Layer 7 of a small transformer language model trained on English Wikipedia (13 layers, counted from 0, width 128).
A neuron adds its activation times its output weights to the MLP's output. To switch it off is to set its activation to zero at one token and run the rest of the model.

Output weights of the MLP neurons that the questions are about. A number n stands for n times 0.00043.
n0: -131 185 -112 39 18 143 -95 69 -48 39 166 50 -142 45 280 126 -5 -23 15 -58 -58 -16 197 -23 12 60 -100 -7 -157 87 36 6 -122 -27 -57 245 159 140 -149 -3 -135 42 -155 231 -74 -217 -10 39 -33 -50 34 29 23 -17 135 176 -95 25 -62 45 94 -22 -113 51 176 -6 13 128 -4 49 223 -76 -99 -64 -54 -181 11 169 201 63 26 -26 118 154 20 66 -118 -71 -29 38 -14 -36 25 -137 61 140 -39 -134 29 77 -152 -83 -31 -36 -150 7 13 -197 32 163 -242 3 -23 168 77 -46 -46 129 -155 -145 62 42 219 17 91 51 -132 139
n25: 56 -111 44 -256 167 -13 -19 -22 -81 -62 0 -75 -23 45 -162 13 -43 105 6 6 -170 -3 54 75 -81 50 163 101 -18 150 -168 -26 15 -157 -192 -80 271 -138 -60 93 79 157 68 41 -159 -85 -41 28 29 40 135 186 -150 -72 296 -119 136 75 24 152 -21 152 -123 -90 151 -91 97 33 -167 -253 -76 85 52 111 146 44 -12 -32 -54 -40 45 -15 -34 136 48 -3 29 151 -92 70 18 3 175 -288 42 -84 10 -86 117 -156 87 -117 -177 262 -122 160 129 -96 -117 -51 14 57 -262 -99 -65 56 -104 59 -3 -10 -165 24 203 48 139 164 -83 168
n33: -206 54 130 155 -101 -46 7 211 -102 -129 130 126 21 37 -135 56 73 -16 -149 -132 206 183 124 9 139 -194 85 -105 27 186 -129 34 154 45 -4 11 168 68 -113 3 157 77 33 147 -137 26 -158 -22 67 -55 96 -97 -91 34 -28 62 41 -59 57 -43 -151 269 112 211 77 55 -73 -57 134 -90 -69 -312 -143 -67 -30 33 -171 -123 14 193 7 -119 -102 127 116 -124 103 -131 100 -21 -57 -245 102 0 126 -39 -239 14 -154 155 11 37 -167 25 -221 171 -94 -97 -51 -67 165 111 -103 126 -44 -24 76 36 -75 75 258 178 104 -60 62 158 -90 -7
n34: 133 57 -101 58 -136 -49 29 196 3 11 -63 -146 -31 -33 93 21 -99 164 -84 30 -144 -255 63 93 68 -24 29 -93 61 95 102 -112 376 -30 159 -33 69 4 -17 -77 -27 40 92 -125 98 71 29 -132 73 -82 82 129 -65 -34 148 94 -107 -83 28 0 121 17 88 150 54 -13 135 -80 -314 100 -54 125 -101 -52 -59 -202 -195 107 77 -27 -89 -127 125 -123 197 -117 24 104 -32 134 -122 -81 -178 183 77 -73 -78 252 -3 37 -149 215 -71 -100 -185 -25 -17 179 82 -28 48 -69 -215 40 -230 78 25 -87 -32 203 -51 -336 4 -128 -27 -13 -261 51
n97: -90 -106 31 4 -42 13 118 -96 185 47 -25 -152 136 32 -73 -61 -123 44 -43 -119 -258 68 -295 -152 -50 -248 -143 -303 -41 -159 -151 -83 31 0 11 -35 71 -248 -11 -42 -88 -58 51 164 -14 92 38 -45 -20 157 94 119 138 103 -176 -4 -89 3 87 -3 -215 60 58 -59 -288 111 -145 26 -118 18 -137 176 96 130 39 -52 -91 167 112 -147 10 0 85 71 77 52 -18 18 69 152 -137 -111 -53 -110 99 188 -243 7 -62 158 -78 178 63 -70 12 -78 7 97 -23 144 -160 24 -280 72 -63 -19 -46 141 -128 149 -37 48 -119 95 154 140 -24 -121
n100: 178 47 -81 43 50 -217 49 -177 7 -25 142 -41 -68 -62 105 10 -39 -21 -9 125 49 65 -90 -15 -48 -109 17 3 -78 104 -80 -86 113 0 72 -10 -55 103 39 84 -124 -108 -7 20 -33 -75 -93 43 -308 -89 -10 -267 27 63 56 -84 -44 -179 3 -64 21 6 30 42 -50 -6 139 -11 -124 -157 -67 141 174 199 61 -65 -38 -173 -124 106 -114 163 29 152 111 62 -22 212 179 138 -146 -82 -132 70 -229 -26 -139 41 63 -209 129 25 13 47 161 47 -203 56 -131 -82 -237 216 110 -38 88 25 215 88 195 6 112 -185 -23 -129 -35 40 -42 51
n101: -265 -138 14 -91 -34 -30 -103 3 -147 55 80 45 -64 -30 -134 60 154 -145 -55 -50 37 -233 -153 83 -17 21 383 0 -196 -160 -67 178 -357 53 159 -67 25 -132 167 147 -184 143 -64 241 147 94 117 -128 24 7 200 -81 -204 -38 61 189 100 -28 87 222 38 -203 37 215 183 20 -64 54 -252 -55 128 90 -55 -122 165 -76 108 -42 -68 77 -59 -3 39 175 84 -110 -9 -57 105 -35 109 -20 7 -68 10 97 -160 101 127 -94 123 -34 -31 -51 190 -18 102 27 4 50 23 -4 73 -26 10 -76 -96 -196 221 -28 -161 105 7 -38 4 137 -151 48
n111: 195 -173 -42 -74 164 -39 95 -82 -176 263 67 -85 -14 13 -23 -194 -91 23 -27 -34 -60 211 110 19 87 66 -18 -128 -4 -42 -36 233 28 101 -152 -109 -147 43 116 -27 82 180 -67 -165 -46 55 183 57 -60 -127 -89 137 -98 -351 -7 -132 -158 131 18 178 18 -141 237 -106 72 163 142 -23 -24 191 -36 126 -129 84 -7 50 -31 30 46 -176 -25 303 70 88 101 67 27 258 28 198 -157 88 -58 -33 10 49 -39 -55 106 29 77 -34 -48 -29 237 192 21 -37 204 -49 79 24 113 96 119 16 134 4 224 68 -93 -150 108 116 121 -23 -173 55
n217: -45 79 14 -12 57 -23 99 70 -128 -471 30 -86 144 -111 0 -217 -37 23 -34 281 -8 14 155 79 -128 -24 30 38 -171 23 50 -87 -84 -8 -45 11 21 0 17 -71 79 -125 135 170 -39 110 -293 221 -132 -14 -149 153 44 -187 0 -67 -153 -50 -54 140 45 87 186 -194 277 -13 42 -66 -201 113 7 51 -3 -160 20 230 -9 45 -220 -157 178 66 -78 12 219 -10 37 19 -111 -77 76 63 154 -177 -254 174 -22 -24 -81 -30 -37 -27 21 -7 43 -179 17 -148 36 -164 -261 126 -255 239 -124 44 -271 -103 86 7 -174 -47 102 32 -31 -106 -77 136
n227: 164 -3 24 -34 -26 -46 43 -106 132 -47 220 80 -242 -188 -330 -163 3 39 -103 42 -94 -9 -142 125 -93 54 96 -150 153 103 26 -83 0 -117 -6 -51 52 -25 -15 -250 -330 20 -29 40 116 60 12 -115 26 95 -96 -6 -76 138 15 29 -50 -22 -59 6 -54 -185 -153 -111 -129 -54 142 -96 162 -6 78 29 198 107 83 61 -46 -55 -34 123 -122 -30 -73 24 -175 50 -76 130 9 33 14 -9 171 83 71 -52 40 -21 -223 19 73 -56 -115 69 129 -116 -18 23 -136 43 -140 -6 -134 39 -35 133 120 28 -62 35 99 31 -9 3 120 83 -21 -92
n235: -14 104 86 143 92 7 140 -158 -22 71 -53 -59 -132 65 27 -103 40 -17 -3 -103 12 79 -75 -211 89 92 72 -150 -169 -39 132 84 -205 -88 -15 -11 203 -48 20 79 -152 7 -57 15 72 241 95 -308 147 -105 32 59 -104 208 94 -4 -59 92 73 -51 215 -7 -49 85 418 57 -60 191 -91 -41 133 331 -191 -144 -61 -212 22 -15 -193 14 -11 105 -57 40 63 0 89 11 -18 -11 103 124 90 -21 -79 133 33 70 -174 4 -93 187 164 -188 -56 333 -64 -48 180 43 -31 39 -253 143 -198 308 -19 63 29 -111 74 -7 0 164 78 -23 -166 101
n285: -165 89 176 -70 74 40 -76 96 -219 97 49 -205 -14 117 0 119 140 -140 78 43 235 -173 40 -97 -39 -198 59 -30 143 61 183 17 107 -52 97 84 -239 -137 -125 -17 -142 10 4 -220 212 92 -40 18 10 55 -249 116 -73 -19 -93 170 44 19 -68 66 41 76 -24 303 280 43 91 157 -94 -218 -188 271 -82 85 -53 -37 -28 64 -42 90 51 -204 120 -155 -181 3 -55 -23 -36 226 142 -141 119 294 10 -35 61 35 -106 37 -15 -71 116 29 234 -73 157 -164 75 50 30 -139 52 -11 -24 24 44 -77 -97 188 -79 -107 -11 -38 -128 56 -63 37
n287: -29 -18 -70 -248 -232 -117 24 21 -248 0 -23 -57 -44 -98 -79 -161 -108 -126 46 106 131 -4 203 -53 78 44 -35 126 -48 111 -66 137 25 12 66 310 -231 30 0 60 -119 -112 51 124 41 -232 -15 -34 -14 -61 33 -181 -88 91 4 78 -14 -62 94 59 -74 -90 -67 190 -179 -126 139 -88 -115 -53 117 -358 7 26 -139 -187 36 55 52 -40 -420 -154 74 0 -8 -133 35 -87 112 73 76 -89 -100 -70 360 63 -60 -112 34 -97 -8 21 72 117 -116 -27 -76 -28 -231 -7 -157 -189 352 23 -139 107 -8 164 127 -286 83 71 -4 26 -83 -114 -193 -284
n296: -87 -12 -156 101 -41 132 -91 -72 28 28 -101 -176 -15 116 -16 9 82 150 -18 -51 -98 -61 -82 14 28 63 103 59 27 39 -6 12 -234 150 198 121 9 104 96 64 -175 26 -58 19 52 -63 157 -129 -132 -18 9 -129 178 105 -121 325 -44 212 150 -6 -103 150 -74 -10 -302 -20 109 -37 71 19 -41 -11 -220 34 9 -58 -49 -65 24 -15 -69 79 -153 116 -242 -39 21 49 40 -36 -33 191 65 44 451 31 25 18 0 -19 -191 -71 30 -47 26 -51 103 -12 75 74 79 -121 90 106 -59 103 16 -6 -31 -104 111 68 -25 -110 109 129 -100 -96
n297: 44 93 21 -261 -94 -118 106 176 27 -114 98 73 -53 -34 -61 -15 -116 116 -121 -49 199 75 -31 35 -212 -12 -88 -22 88 -136 -34 -102 114 86 209 3 -59 -52 -204 9 -73 -65 51 134 -120 -66 70 -116 29 99 -47 -37 -84 -138 -24 46 -132 -64 -40 -22 -13 79 20 -16 19 86 -27 32 -10 132 -126 108 -220 -33 28 53 -74 -146 -152 -15 67 -40 -86 -62 178 -113 141 -128 -136 59 75 170 159 46 86 -15 -82 123 -16 -88 -43 -9 -46 0 -173 -46 71 80 -100 138 86 -115 -35 -123 61 -23 -22 31 79 139 -217 -73 -211 38 -21 -84 127 40
n309: -36 -25 -125 -81 -28 -35 -168 -79 44 298 -55 -172 -55 52 8 109 -25 119 67 -19 -42 288 -39 -131 44 15 70 -95 -105 -17 49 -144 -128 8 55 149 132 279 50 -113 -70 84 199 -309 15 78 -34 53 -49 -195 61 -98 -195 -226 168 -22 -113 -39 199 10 -23 76 67 24 -246 181 150 -48 213 -220 -193 -159 39 155 -160 -135 85 145 110 18 64 135 129 -79 -76 -43 -41 -59 -19 -135 175 124 0 -57 -86 210 4 -40 104 -101 -11 164 61 30 187 84 -44 172 25 211 236 -11 -38 12 -218 185 145 202 -79 154 11 262 -204 -3 76 158 11 -96

Each question names a token from some text and the token that comes next. It shows the activations a of the neurons there, in the order above. A number n stands for n times 0.0049.

Then comes g, the gradient of the next token's log-probability with respect to the MLP's output, scaled to length 1. A neuron's effect is roughly proportional to its activation times (output weights . g). A number n stands for n times 0.00089.

" w", then "rit"
a: 24 0 -6 -9 -11 -2 -20 -44 6 -3 -7 36 -11 -41 -14 10
g: 64 38 -80 22 56 -25 -108 -85 -14 97 86 -84 2 31 92 -145 -155 -136 -17 94 -47 -77 -162 28 -24 -153 -130 87 36 168 55 -8 46 -141 37 -62 -110 -102 28 -184 77 -14 25 -94 -32 -108 89 26 98 -105 -30 28 9 -12 -138 163 106 -103 -65 72 -136 -31 -24 114 45 -54 -39 41 16 -77 -42 127 65 107 -129 -14 34 -15 -148 8 22 -217 -15 -195 -60 41 -103 -38 -191 58 86 -10 -39 364 68 29 139 -35 -58 -158 -156 -141 76 118 11 153 -63 249 -136 95 82 -19 -45 -32 3 164 116 106 133 115 -60 38 -126 65 -100 91 78 39
Which neuron, switched off, lowers the next token's probability most? n285

" off", then " 12"
a: -3 8 39 -6 241 -6 38 -45 -4 9 132 10 12 145 -33 0
g: 31 100 -9 82 111 -21 48 -121 -98 -26 116 153 11 39 -44 -8 89 71 -8 148 10 160 -178 -77 39 -81 179 -57 -226 61 53 132 16 152 -67 -21 -95 -194 -100 14 1 -104 -81 -25 23 84 -62 68 74 -32 -130 -12 -49 215 -118 140 98 65 -128 -109 -46 -169 85 -113 -173 -45 -184 -5 6 -168 -9 -166 80 120 -115 22 -102 -115 1 5 -28 -128 -92 139 -11 -18 -46 87 32 -97 -5 -12 -118 -11 56 -63 -24 -56 -86 -296 -155 90 -106 -200 23 165 -9 -42 -50 1 47 -41 87 -96 -34 181 -124 50 3 -51 -141 8 -59 -15 14 77 205 47
Which two neurons, each switched off alone, lower its probability most, in order? n97, n296

"ide", then "."
a: -10 -27 -88 8 111 16 -51 -10 -63 9 30 1 -41 -100 9 12
g: 146 14 4 12 -110 -52 -39 -1 54 -65 -42 74 -112 177 -14 60 26 164 210 -165 62 34 -163 -7 -25 -2 -113 -13 27 1 112 196 36 11 12 -13 2 7 234 -48 140 30 -78 -68 206 -120 -26 111 -64 2 -207 -2 21 104 57 37 -127 52 188 -94 10 88 68 133 -17 13 -109 -9 54 97 13 167 -166 -29 -181 -59 -5 111 33 103 -146 -39 62 20 9 -6 184 -174 68 -77 -5 175 36 1 -66 -18 -63 -21 -32 233 -54 14 15 -7 -175 270 -73 8 222 50 59 -48 59 0 -141 -156 23 -55 -67 93 -88 82 -58 125 197 32 -41 -58
Which neuron, switched off, lowers the next token's probability most? n217

" test", then "imo"
a: 14 2 5 6 -20 -22 93 3 7 2 -57 52 18 -20 -3 -3
g: -8 -122 -115 -78 113 -73 -68 151 90 -55 -78 197 83 -132 0 -82 -105 -49 -76 11 114 139 -28 -151 18 157 124 -47 11 71 -94 -104 -42 24 -20 60 -133 -45 -115 -209 -184 72 226 46 -156 -9 -164 183 1 -14 -70 -117 -28 -11 -68 -206 163 34 -192 49 -83 -46 -36 19 127 -7 -23 -118 -2 -73 -61 -129 -49 167 61 44 46 -89 143 92 140 -43 -127 16 80 55 -180 -88 -73 10 -52 47 19 76 -156 17 4 -64 -191 17 0 68 90 194 73 53 104 -114 -196 -184 67 -42 -210 36 34 -52 24 3 -54 -51 77 -73 -82 -18 -40 59 6 85
Which neuron, switched off, raises the next token's probability most? n101

"]", then " UK"
a: 28 16 16 37 120 61 9 174 21 -1 -6 -3 20 -14 20 2
g: 50 -49 82 54 117 -150 -11 80 -70 92 109 -223 167 7 60 8 70 67 26 67 -61 42 -29 -55 -20 48 -6 -120 38 305 111 -64 69 -145 154 -20 -42 66 9 -26 -52 -90 -46 -40 -99 81 121 -16 40 -105 47 -175 -19 -41 54 82 1 -56 -138 51 158 -179 -1 -105 -127 60 -157 -29 9 -113 133 -33 -99 -88 197 74 -51 46 171 -210 28 61 -134 4 53 54 141 -116 12 133 -56 -112 -31 4 11 36 -213 -203 -71 -90 -47 64 99 119 54 -108 55 -76 -214 27 22 -27 29 34 52 152 -212 -172 80 -48 -71 102 62 3 -8 72 -178 -109
Which neuron, switched off, lowers the next token's probability most? n111

" destroy", then "er"
a: -2 -9 -16 -31 -57 7 6 18 40 -4 14 -11 -75 -3 -10 -11
g: -75 -84 -138 90 143 119 -58 -41 139 128 -87 112 -52 5 -66 85 -41 -19 113 93 32 -166 -17 29 103 -2 -21 -147 25 -53 170 -48 -115 133 -102 -156 -38 26 -34 91 4 -38 132 -65 -36 175 29 -55 65 15 103 96 110 -62 -154 -9 134 14 -100 59 19 175 -32 -48 -108 -31 -34 -1 -110 153 -84 245 93 -121 -59 -62 -56 165 -80 40 -134 -169 189 95 107 -101 -139 10 -183 21 -2 52 36 -30 -113 -263 -51 158 -131 160 -8 -77 -42 -90 -73 -65 35 0 56 -33 118 58 -12 -117 10 -84 -261 -66 144 160 18 9 -119 -22 -22 49 62 81
Which neuron, switched off, lowers the next token's probability most? n287

" 1", then " July"
a: -37 20 73 29 -19 4 -19 6 45 -58 92 -22 -4 -20 110 8
g: 23 84 60 -176 -146 52 18 -51 -88 90 192 -123 -86 -129 35 31 74 -20 0 -64 107 72 -60 34 37 -47 -66 -304 61 168 49 -21 67 -89 -181 -37 -50 -47 -178 -138 -87 -14 106 -22 -12 18 96 0 -7 21 -107 -105 54 56 201 -76 3 -43 -162 -173 218 -143 -43 35 -129 -17 -49 135 104 154 -37 -66 115 -78 -27 25 -88 -251 -183 -13 19 -61 -90 104 -145 -54 -65 34 -45 172 -99 -13 86 83 113 47 63 117 95 -60 -72 26 -18 -35 137 111 2 69 -145 -92 -45 86 109 -139 16 39 42 -128 -37 95 63 30 -183 -90 8 -26 12 224
Which neuron, switched off, lowers the next token's probability most? n297

"ella", then "nt"
a: 4 47 4 152 -10 -30 4 89 32 -42 12 22 -1 96 0 -4
g: -1 -116 150 -27 47 -192 -80 2 -87 68 -79 64 58 -11 -117 171 14 -62 48 -79 -109 22 89 -180 59 -4 -157 99 -17 49 252 15 -4 211 -207 26 153 -17 14 99 -17 -100 9 -24 31 -19 258 14 4 71 -5 -11 242 105 75 -62 130 102 -118 -162 35 -40 69 3 58 20 -76 -189 108 254 139 88 89 -155 -46 -60 -96 -27 -39 -135 116 220 151 56 8 8 127 -15 36 -35 -40 21 -58 35 -68 -45 111 78 -42 1 -61 10 -65 11 -45 -77 -28 -109 220 108 57 58 -25 100 -71 -19 -12 -31 65 93 67 239 -36 35 47 67 -109 132
Which neuron, switched off, raises the next token's probability most? n34

"utt", then "led"
a: -10 -58 -83 0 33 -10 40 -7 21 14 9 -13 -19 -13 11 -21
g: 45 50 2 161 105 -86 110 67 -6 12 12 37 -153 -46 135 -28 -86 -16 -15 53 -112 -135 136 68 -119 -30 35 -145 -90 77 129 -197 -9 44 33 -103 -58 -11 129 34 38 -44 -20 -42 19 -71 103 86 34 -66 -19 -54 -136 -54 63 -7 -276 76 44 121 -143 -236 -27 17 131 184 52 -125 50 81 -109 -74 -54 86 32 -4 156 -155 -13 4 9 227 21 -58 -129 -85 87 92 37 -39 -81 62 -162 15 -98 186 50 -342 78 63 163 49 88 -4 49 143 1 36 268 85 0 158 36 4 12 74 47 -38 -56 -125 -7 20 11 126 -100 -6 86 114
Which neuron, switched off, lowers the next token's probability most? n33

"ai", then "ting"
a: 16 1 5 -51 -73 -7 4 63 1 -22 -7 -2 120 -3 48 93
g: -110 68 -40 16 150 44 112 26 134 -56 -11 -103 -91 -76 86 55 -126 46 -140 -58 -78 -4 93 85 -20 -54 -97 67 -112 120 -79 58 -54 51 170 125 -73 57 -28 -7 -126 94 -190 -181 48 -20 -8 213 91 34 -35 127 -122 -110 152 9 -132 13 78 31 74 -73 -42 192 99 -1 73 -36 -158 150 -135 67 153 108 131 64 -35 -23 7 145 210 77 -155 -137 134 30 78 14 -55 -25 -164 -47 -56 111 -55 145 -53 35 -70 129 -29 18 52 -4 185 165 -85 -26 -3 54 -94 172 -83 21 52 17 -47 55 152 12 -145 -212 -42 -133 -152 136 -108 -84
Which neuron, switched off, raises the next token's probability most? n287

"cher", then " |"
a: 38 -9 146 34 -16 0 -79 32 1 53 4 13 -19 34 -22 8
g: 95 42 12 34 -93 -70 -165 51 70 89 25 2 -59 -70 -29 55 1 46 16 -228 55 -123 42 19 63 38 114 -2 45 36 -63 -10 -107 -28 -57 -130 -132 124 -129 -82 54 -50 -42 -68 79 -192 -97 68 -19 253 84 -167 34 70 -25 114 122 21 -212 -141 -142 51 -24 -19 -105 143 32 22 -89 84 -238 -85 -14 -108 -87 -9 25 185 -117 150 53 127 29 3 197 -34 -48 -97 -106 -32 169 39 63 5 84 121 -53 165 60 243 -20 16 67 -72 -30 75 -52 30 33 -16 63 -92 -67 166 -39 110 236 76 -23 155 54 -252 -110 16 -12 118 -82 -21
Which neuron, switched off, lowers the next token's probability most? n33

",", then " in"
a: 101 29 37 7 -125 -22 -4 -2 -31 23 245 -23 -18 -6 -2 -20
g: -164 -114 -124 -93 -76 5 -18 -41 27 102 23 100 -70 19 -62 -63 163 61 -222 26 -166 164 -44 156 7 -52 147 -14 -86 -127 -77 187 22 25 -58 32 63 143 -11 14 -182 -109 -41 17 83 36 40 -191 11 -44 -103 -28 -116 -8 66 -70 113 144 132 12 108 -55 -101 189 -147 164 39 -22 -38 -28 -47 220 -9 41 126 -199 -81 -51 37 -82 112 114 -162 21 -136 -83 187 -118 -62 134 -6 71 91 -66 -37 34 -21 103 -16 21 -307 93 173 104 -89 -29 79 -41 8 -127 -20 126 -51 -96 -24 105 39 -31 -8 109 110 -73 -39 19 94 -36 72 107
Which neuron, switched off, lowers the next token's probability most? n235

" committed", then " an"
a: 30 -48 -9 -50 1 -1 177 35 33 -13 -16 15 71 187 -5 -2
g: -11 -41 13 -67 -110 -34 246 -81 28 -92 31 29 28 85 -70 -93 33 -152 114 64 35 -18 1 -112 -27 -222 -130 114 -106 -5 -112 7 -4 -53 -83 -184 -285 -28 -206 -72 -43 75 77 -40 79 -44 -50 -57 37 47 -35 107 57 -4 -46 -8 -6 106 -149 61 61 -268 -15 21 -108 128 -13 49 110 39 -49 35 -90 -79 28 -38 -108 37 50 -7 -37 -11 -31 37 200 -207 -159 75 -82 49 -127 1 54 89 36 -183 125 -61 -12 -187 6 51 -102 -32 149 -196 -36 -114 -255 -84 -10 132 -40 -56 -61 249 -7 22 -91 116 -79 64 49 -143 -23 -28 122 -60
Which neuron, switched off, raises the next token's probability most? n296

"gor", then "iev"
a: 30 5 12 -5 20 58 -62 30 -6 -14 55 -13 -57 44 -19 44
g: 95 -102 -235 -70 -145 -110 -44 104 -240 -38 28 158 -34 -155 -37 -45 32 124 -213 43 118 166 42 30 -9 93 39 -181 -50 -58 67 -22 10 -79 -25 -24 -140 46 -149 53 46 45 3 74 45 -46 -186 -134 62 -1 -116 86 -46 -64 -1 -72 27 108 -61 4 -141 -64 -54 26 -5 155 53 34 -78 -66 30 -54 54 104 -150 127 61 68 -74 79 60 251 61 171 -37 16 -42 -27 60 -37 -49 2 -21 -102 -299 74 63 -105 137 -33 -253 -164 -34 155 17 -18 20 44 -107 -57 -42 40 -176 -111 -51 -5 -20 176 -87 -20 -104 -86 80 141 -19 109 121 37
Which neuron, switched off, raises the next token's probability most? n296

"ble", then " for"
a: -8 39 3 -24 16 -7 127 5 -30 26 -1 25 19 24 61 -31
g: 62 -19 -34 183 47 -87 -29 -46 -45 42 195 -41 43 -71 -118 101 7 -30 -75 -55 -28 49 61 58 90 194 -36 83 -101 -88 -22 39 159 -5 225 123 186 177 16 150 -160 17 -27 166 95 62 50 -117 -70 182 71 11 76 -149 -32 -142 18 -94 8 238 79 -75 -141 -138 63 229 104 61 -83 -96 81 -77 -19 -124 -29 36 45 168 -36 -19 -2 -42 107 -88 -48 173 88 12 69 259 14 -4 164 -123 -81 56 55 -22 31 32 125 68 -196 139 4 -70 69 94 -88 -33 146 -166 -28 -104 -2 114 -37 -48 -56 96 106 -50 7 -115 27 -31 24 -85
Which neuron, switched off, lowers the next token's probability most? n101

" Angel", then "a"
a: 15 -3 -4 -15 -25 111 -2 20 1 -1 8 -23 -16 48 9 -40
g: 17 -130 -92 -34 124 -141 14 -20 288 -76 -80 32 -78 56 -13 151 146 -264 77 144 11 -101 36 202 -125 -157 34 141 88 107 35 4 9 223 111 -118 15 -96 28 147 -34 110 11 66 237 -56 -171 4 -24 -42 230 128 23 23 -14 -57 41 -76 -111 -218 51 39 -71 210 -6 -28 132 123 -112 -54 118 -60 54 9 -71 69 -69 -155 -95 20 -37 -143 -157 -100 18 75 -3 -18 -35 45 104 47 67 34 -59 -88 17 130 108 -35 92 -147 -18 -21 -34 -43 -35 -132 -129 -93 -88 42 -8 86 62 15 -64 148 68 40 36 16 15 -89 22 108 112 -22
Which neuron, switched off, lowers the next token's probability most? n100

" Canadian", then " Navy"
a: 20 -84 25 15 -32 -10 21 -10 21 -23 25 -6 -35 25 -3 -5
g: 82 -142 53 -33 -165 28 50 51 -108 34 134 198 -77 -76 -188 53 -180 -72 -136 89 136 127 64 -47 -64 -154 -71 -115 -116 -141 24 -90 -200 131 -24 -31 25 -48 -15 48 -143 -50 264 13 -84 -4 -205 85 208 -26 -160 -111 -92 -152 -84 -69 23 -38 -78 -76 -39 -163 -44 98 -78 -32 -19 23 -110 40 -95 55 -147 40 -177 95 164 45 -123 -190 -115 132 71 50 -78 133 -28 -3 68 92 15 -43 138 -35 32 29 27 171 -41 8 -2 -31 -33 -105 124 -20 -35 -97 4 -57 -120 -164 -12 -8 62 89 89 -60 26 -41 78 -41 -160 97 -125 -23 -126 -11
Which neuron, switched off, lowers the next token's probability most? n25

" Court", then "s"
a: 1 22 -41 -3 -26 78 -39 -12 -13 -16 -6 9 24 38 25 8
g: -43 97 130 50 -238 8 31 12 -34 -235 49 -58 2 -73 195 103 66 -203 -38 5 -46 30 -28 -103 58 -44 -43 81 23 -86 37 -21 15 -155 -22 82 -76 -31 19 -31 137 87 -157 137 156 155 -46 -164 -20 106 -43 240 -29 91 -10 69 -61 81 102 -33 -15 11 -27 -288 181 -64 -175 113 -53 -97 14 86 97 27 42 -161 13 -171 -66 -65 45 -31 -120 16 105 -66 27 -18 -3 36 -81 -103 -217 65 7 -154 -59 -96 19 35 40 34 59 4 -129 256 0 -102 16 -81 -219 51 13 72 228 41 -24 69 95 -73 71 -83 78 102 45 12 9 104
Which neuron, switched off, lowers the next token's probability most? n100

" nature", then " she"
a: 65 -4 -146 12 -4 -1 -15 -2 21 44 -28 -4 29 4 25 -27
g: -108 -183 125 112 -125 104 -3 -50 29 87 -61 -23 104 -43 56 -43 -154 14 -132 73 -84 -181 145 72 -122 -136 -20 83 11 126 -84 154 -15 66 26 -87 99 -33 -36 125 -111 109 -40 -47 122 -15 -56 -103 192 -4 -176 -69 -90 -29 -3 -2 -83 -5 120 -37 -91 -62 -22 -98 39 -178 98 -135 -58 303 144 -145 -17 -104 -22 -78 145 51 -78 -14 -58 19 123 -109 49 -16 0 39 -6 28 -33 135 -35 -5 92 137 -108 -93 241 41 159 -60 -25 164 -92 147 75 92 -66 95 -105 -70 118 62 99 -6 127 157 -23 -80 69 -166 -135 -29 -96 38 64 158
Which neuron, switched off, lowers the next token's probability most? n33

" |", then " 1"
a: 0 -37 54 -14 -13 -14 -5 4 28 -49 43 -131 2 1 4 -11
g: -38 -83 -72 109 -86 -163 -42 -26 48 -67 52 -132 -57 25 18 12 74 -3 -46 -48 -27 57 -110 4 27 121 133 21 -71 151 12 83 73 151 0 66 35 -32 -43 8 -79 -159 -6 186 61 43 121 -124 -142 -72 36 17 91 99 -63 22 77 -25 34 -330 -199 -31 59 35 -231 -33 -147 -66 6 -2 -88 -80 34 55 12 -40 132 -58 -27 -67 204 132 55 36 -22 43 12 164 238 -282 143 -106 -222 73 33 -28 -106 108 -88 -264 -174 75 -19 -53 -42 115 79 -38 -19 -24 -65 50 63 -43 -76 30 67 52 113 -71 -139 -165 68 10 7 12 81 129
Which neuron, switched off, lowers the next token's probability most? n285

" |", then " 1931"
a: -5 0 7 52 -56 -23 7 -35 -70 -61 5 5 31 0 -7 22
g: 32 26 27 92 -114 65 -23 41 -90 0 109 171 -192 -98 77 -22 -35 20 31 14 25 173 117 -65 -97 -14 -45 -89 174 -78 161 75 9 -173 -67 -94 166 94 -79 -103 44 -59 50 -21 -69 -66 30 -57 -40 -125 -108 90 -149 -132 222 -54 87 -49 0 -118 254 -83 -80 2 -73 44 101 15 -1 43 107 -109 -100 -79 -123 11 -96 -126 67 140 -207 90 119 65 41 154 43 32 92 36 -125 111 199 63 86 -12 -45 74 101 7 -90 -19 -107 47 157 -45 -61 78 41 -32 15 183 -40 -49 117 48 -36 110 -193 12 228 35 168 -67 -172 -44 90 157
Which neuron, switched off, lowers the next token's probability most? n97

"sha", then "w"
a: 2 33 -26 1 -62 14 -29 -26 9 -89 77 -132 -99 -51 -16 19
g: 13 13 -195 -21 66 -148 -50 133 -70 51 24 147 199 -33 -50 89 14 111 -80 70 -18 -19 143 14 -111 193 -62 7 -81 98 271 80 -36 -183 175 232 -24 142 -277 30 -51 217 -80 43 29 -38 42 -106 57 121 -147 21 90 -79 -61 47 60 -61 -12 3 36 117 114 -140 -61 74 -44 10 18 35 105 28 182 46 82 18 105 16 -59 107 201 54 -26 14 98 -71 -186 17 -102 32 72 -64 -91 120 -132 112 63 64 91 43 -53 -15 146 2 -36 176 3 27 -85 -93 -113 -39 45 29 -10 19 -1 -49 -89 -110 5 -125 129 -138 -181 -42 -132 -22
Which neuron, switched off, lowers the next token's probability most? n97

",", then " Gra"
a: 60 -4 3 -13 2 9 -78 -38 -8 -164 0 11 -40 -9 3 4
g: -49 24 73 -100 89 15 -111 216 -5 -24 -111 -136 27 70 38 -35 -25 65 120 4 15 89 -47 101 -217 3 148 -132 -147 -236 -23 60 -21 -211 104 -21 106 -37 101 101 75 147 -30 54 161 -15 -193 -82 72 -45 -145 -6 30 -113 98 -86 -15 57 74 210 -147 -1 19 -58 -100 -165 51 -20 -124 -4 163 -66 -35 -44 -77 2 -63 118 -52 130 16 47 138 100 1 -54 26 -35 -78 -34 4 -44 -77 242 33 57 -150 -145 145 -49 71 -76 73 23 -87 -55 -58 37 -61 250 61 -103 65 227 50 17 -47 82 -67 -207 -16 -75 48 -123 57 114 -57 136
Which neuron, switched off, lowers the next token's probability most? n227

"po", then "nd"
a: 26 4 26 317 4 13 43 2 12 12 24 5 -52 63 -1 -18
g: -19 153 -8 -30 30 61 -7 136 170 25 -49 -132 46 -128 -74 -71 75 -97 -57 -153 55 77 -28 -103 76 -161 -143 15 35 120 147 27 117 71 -40 -39 134 -44 11 34 -186 -95 19 49 8 -57 40 124 131 -160 -67 -60 87 183 109 12 -1 -99 8 11 -26 110 -17 -72 -13 121 98 79 37 88 -195 -76 104 -98 -173 -87 119 -158 -22 -23 -109 -36 119 88 65 87 166 -100 -25 91 47 169 -161 -44 41 126 97 -176 23 -3 97 60 -129 -35 -35 -233 -16 155 216 208 -227 -49 -26 164 46 37 111 -90 -63 -13 15 -1 -61 -104 5 80 -137 10
Which neuron, switched off, lowers the next token's probability most? n34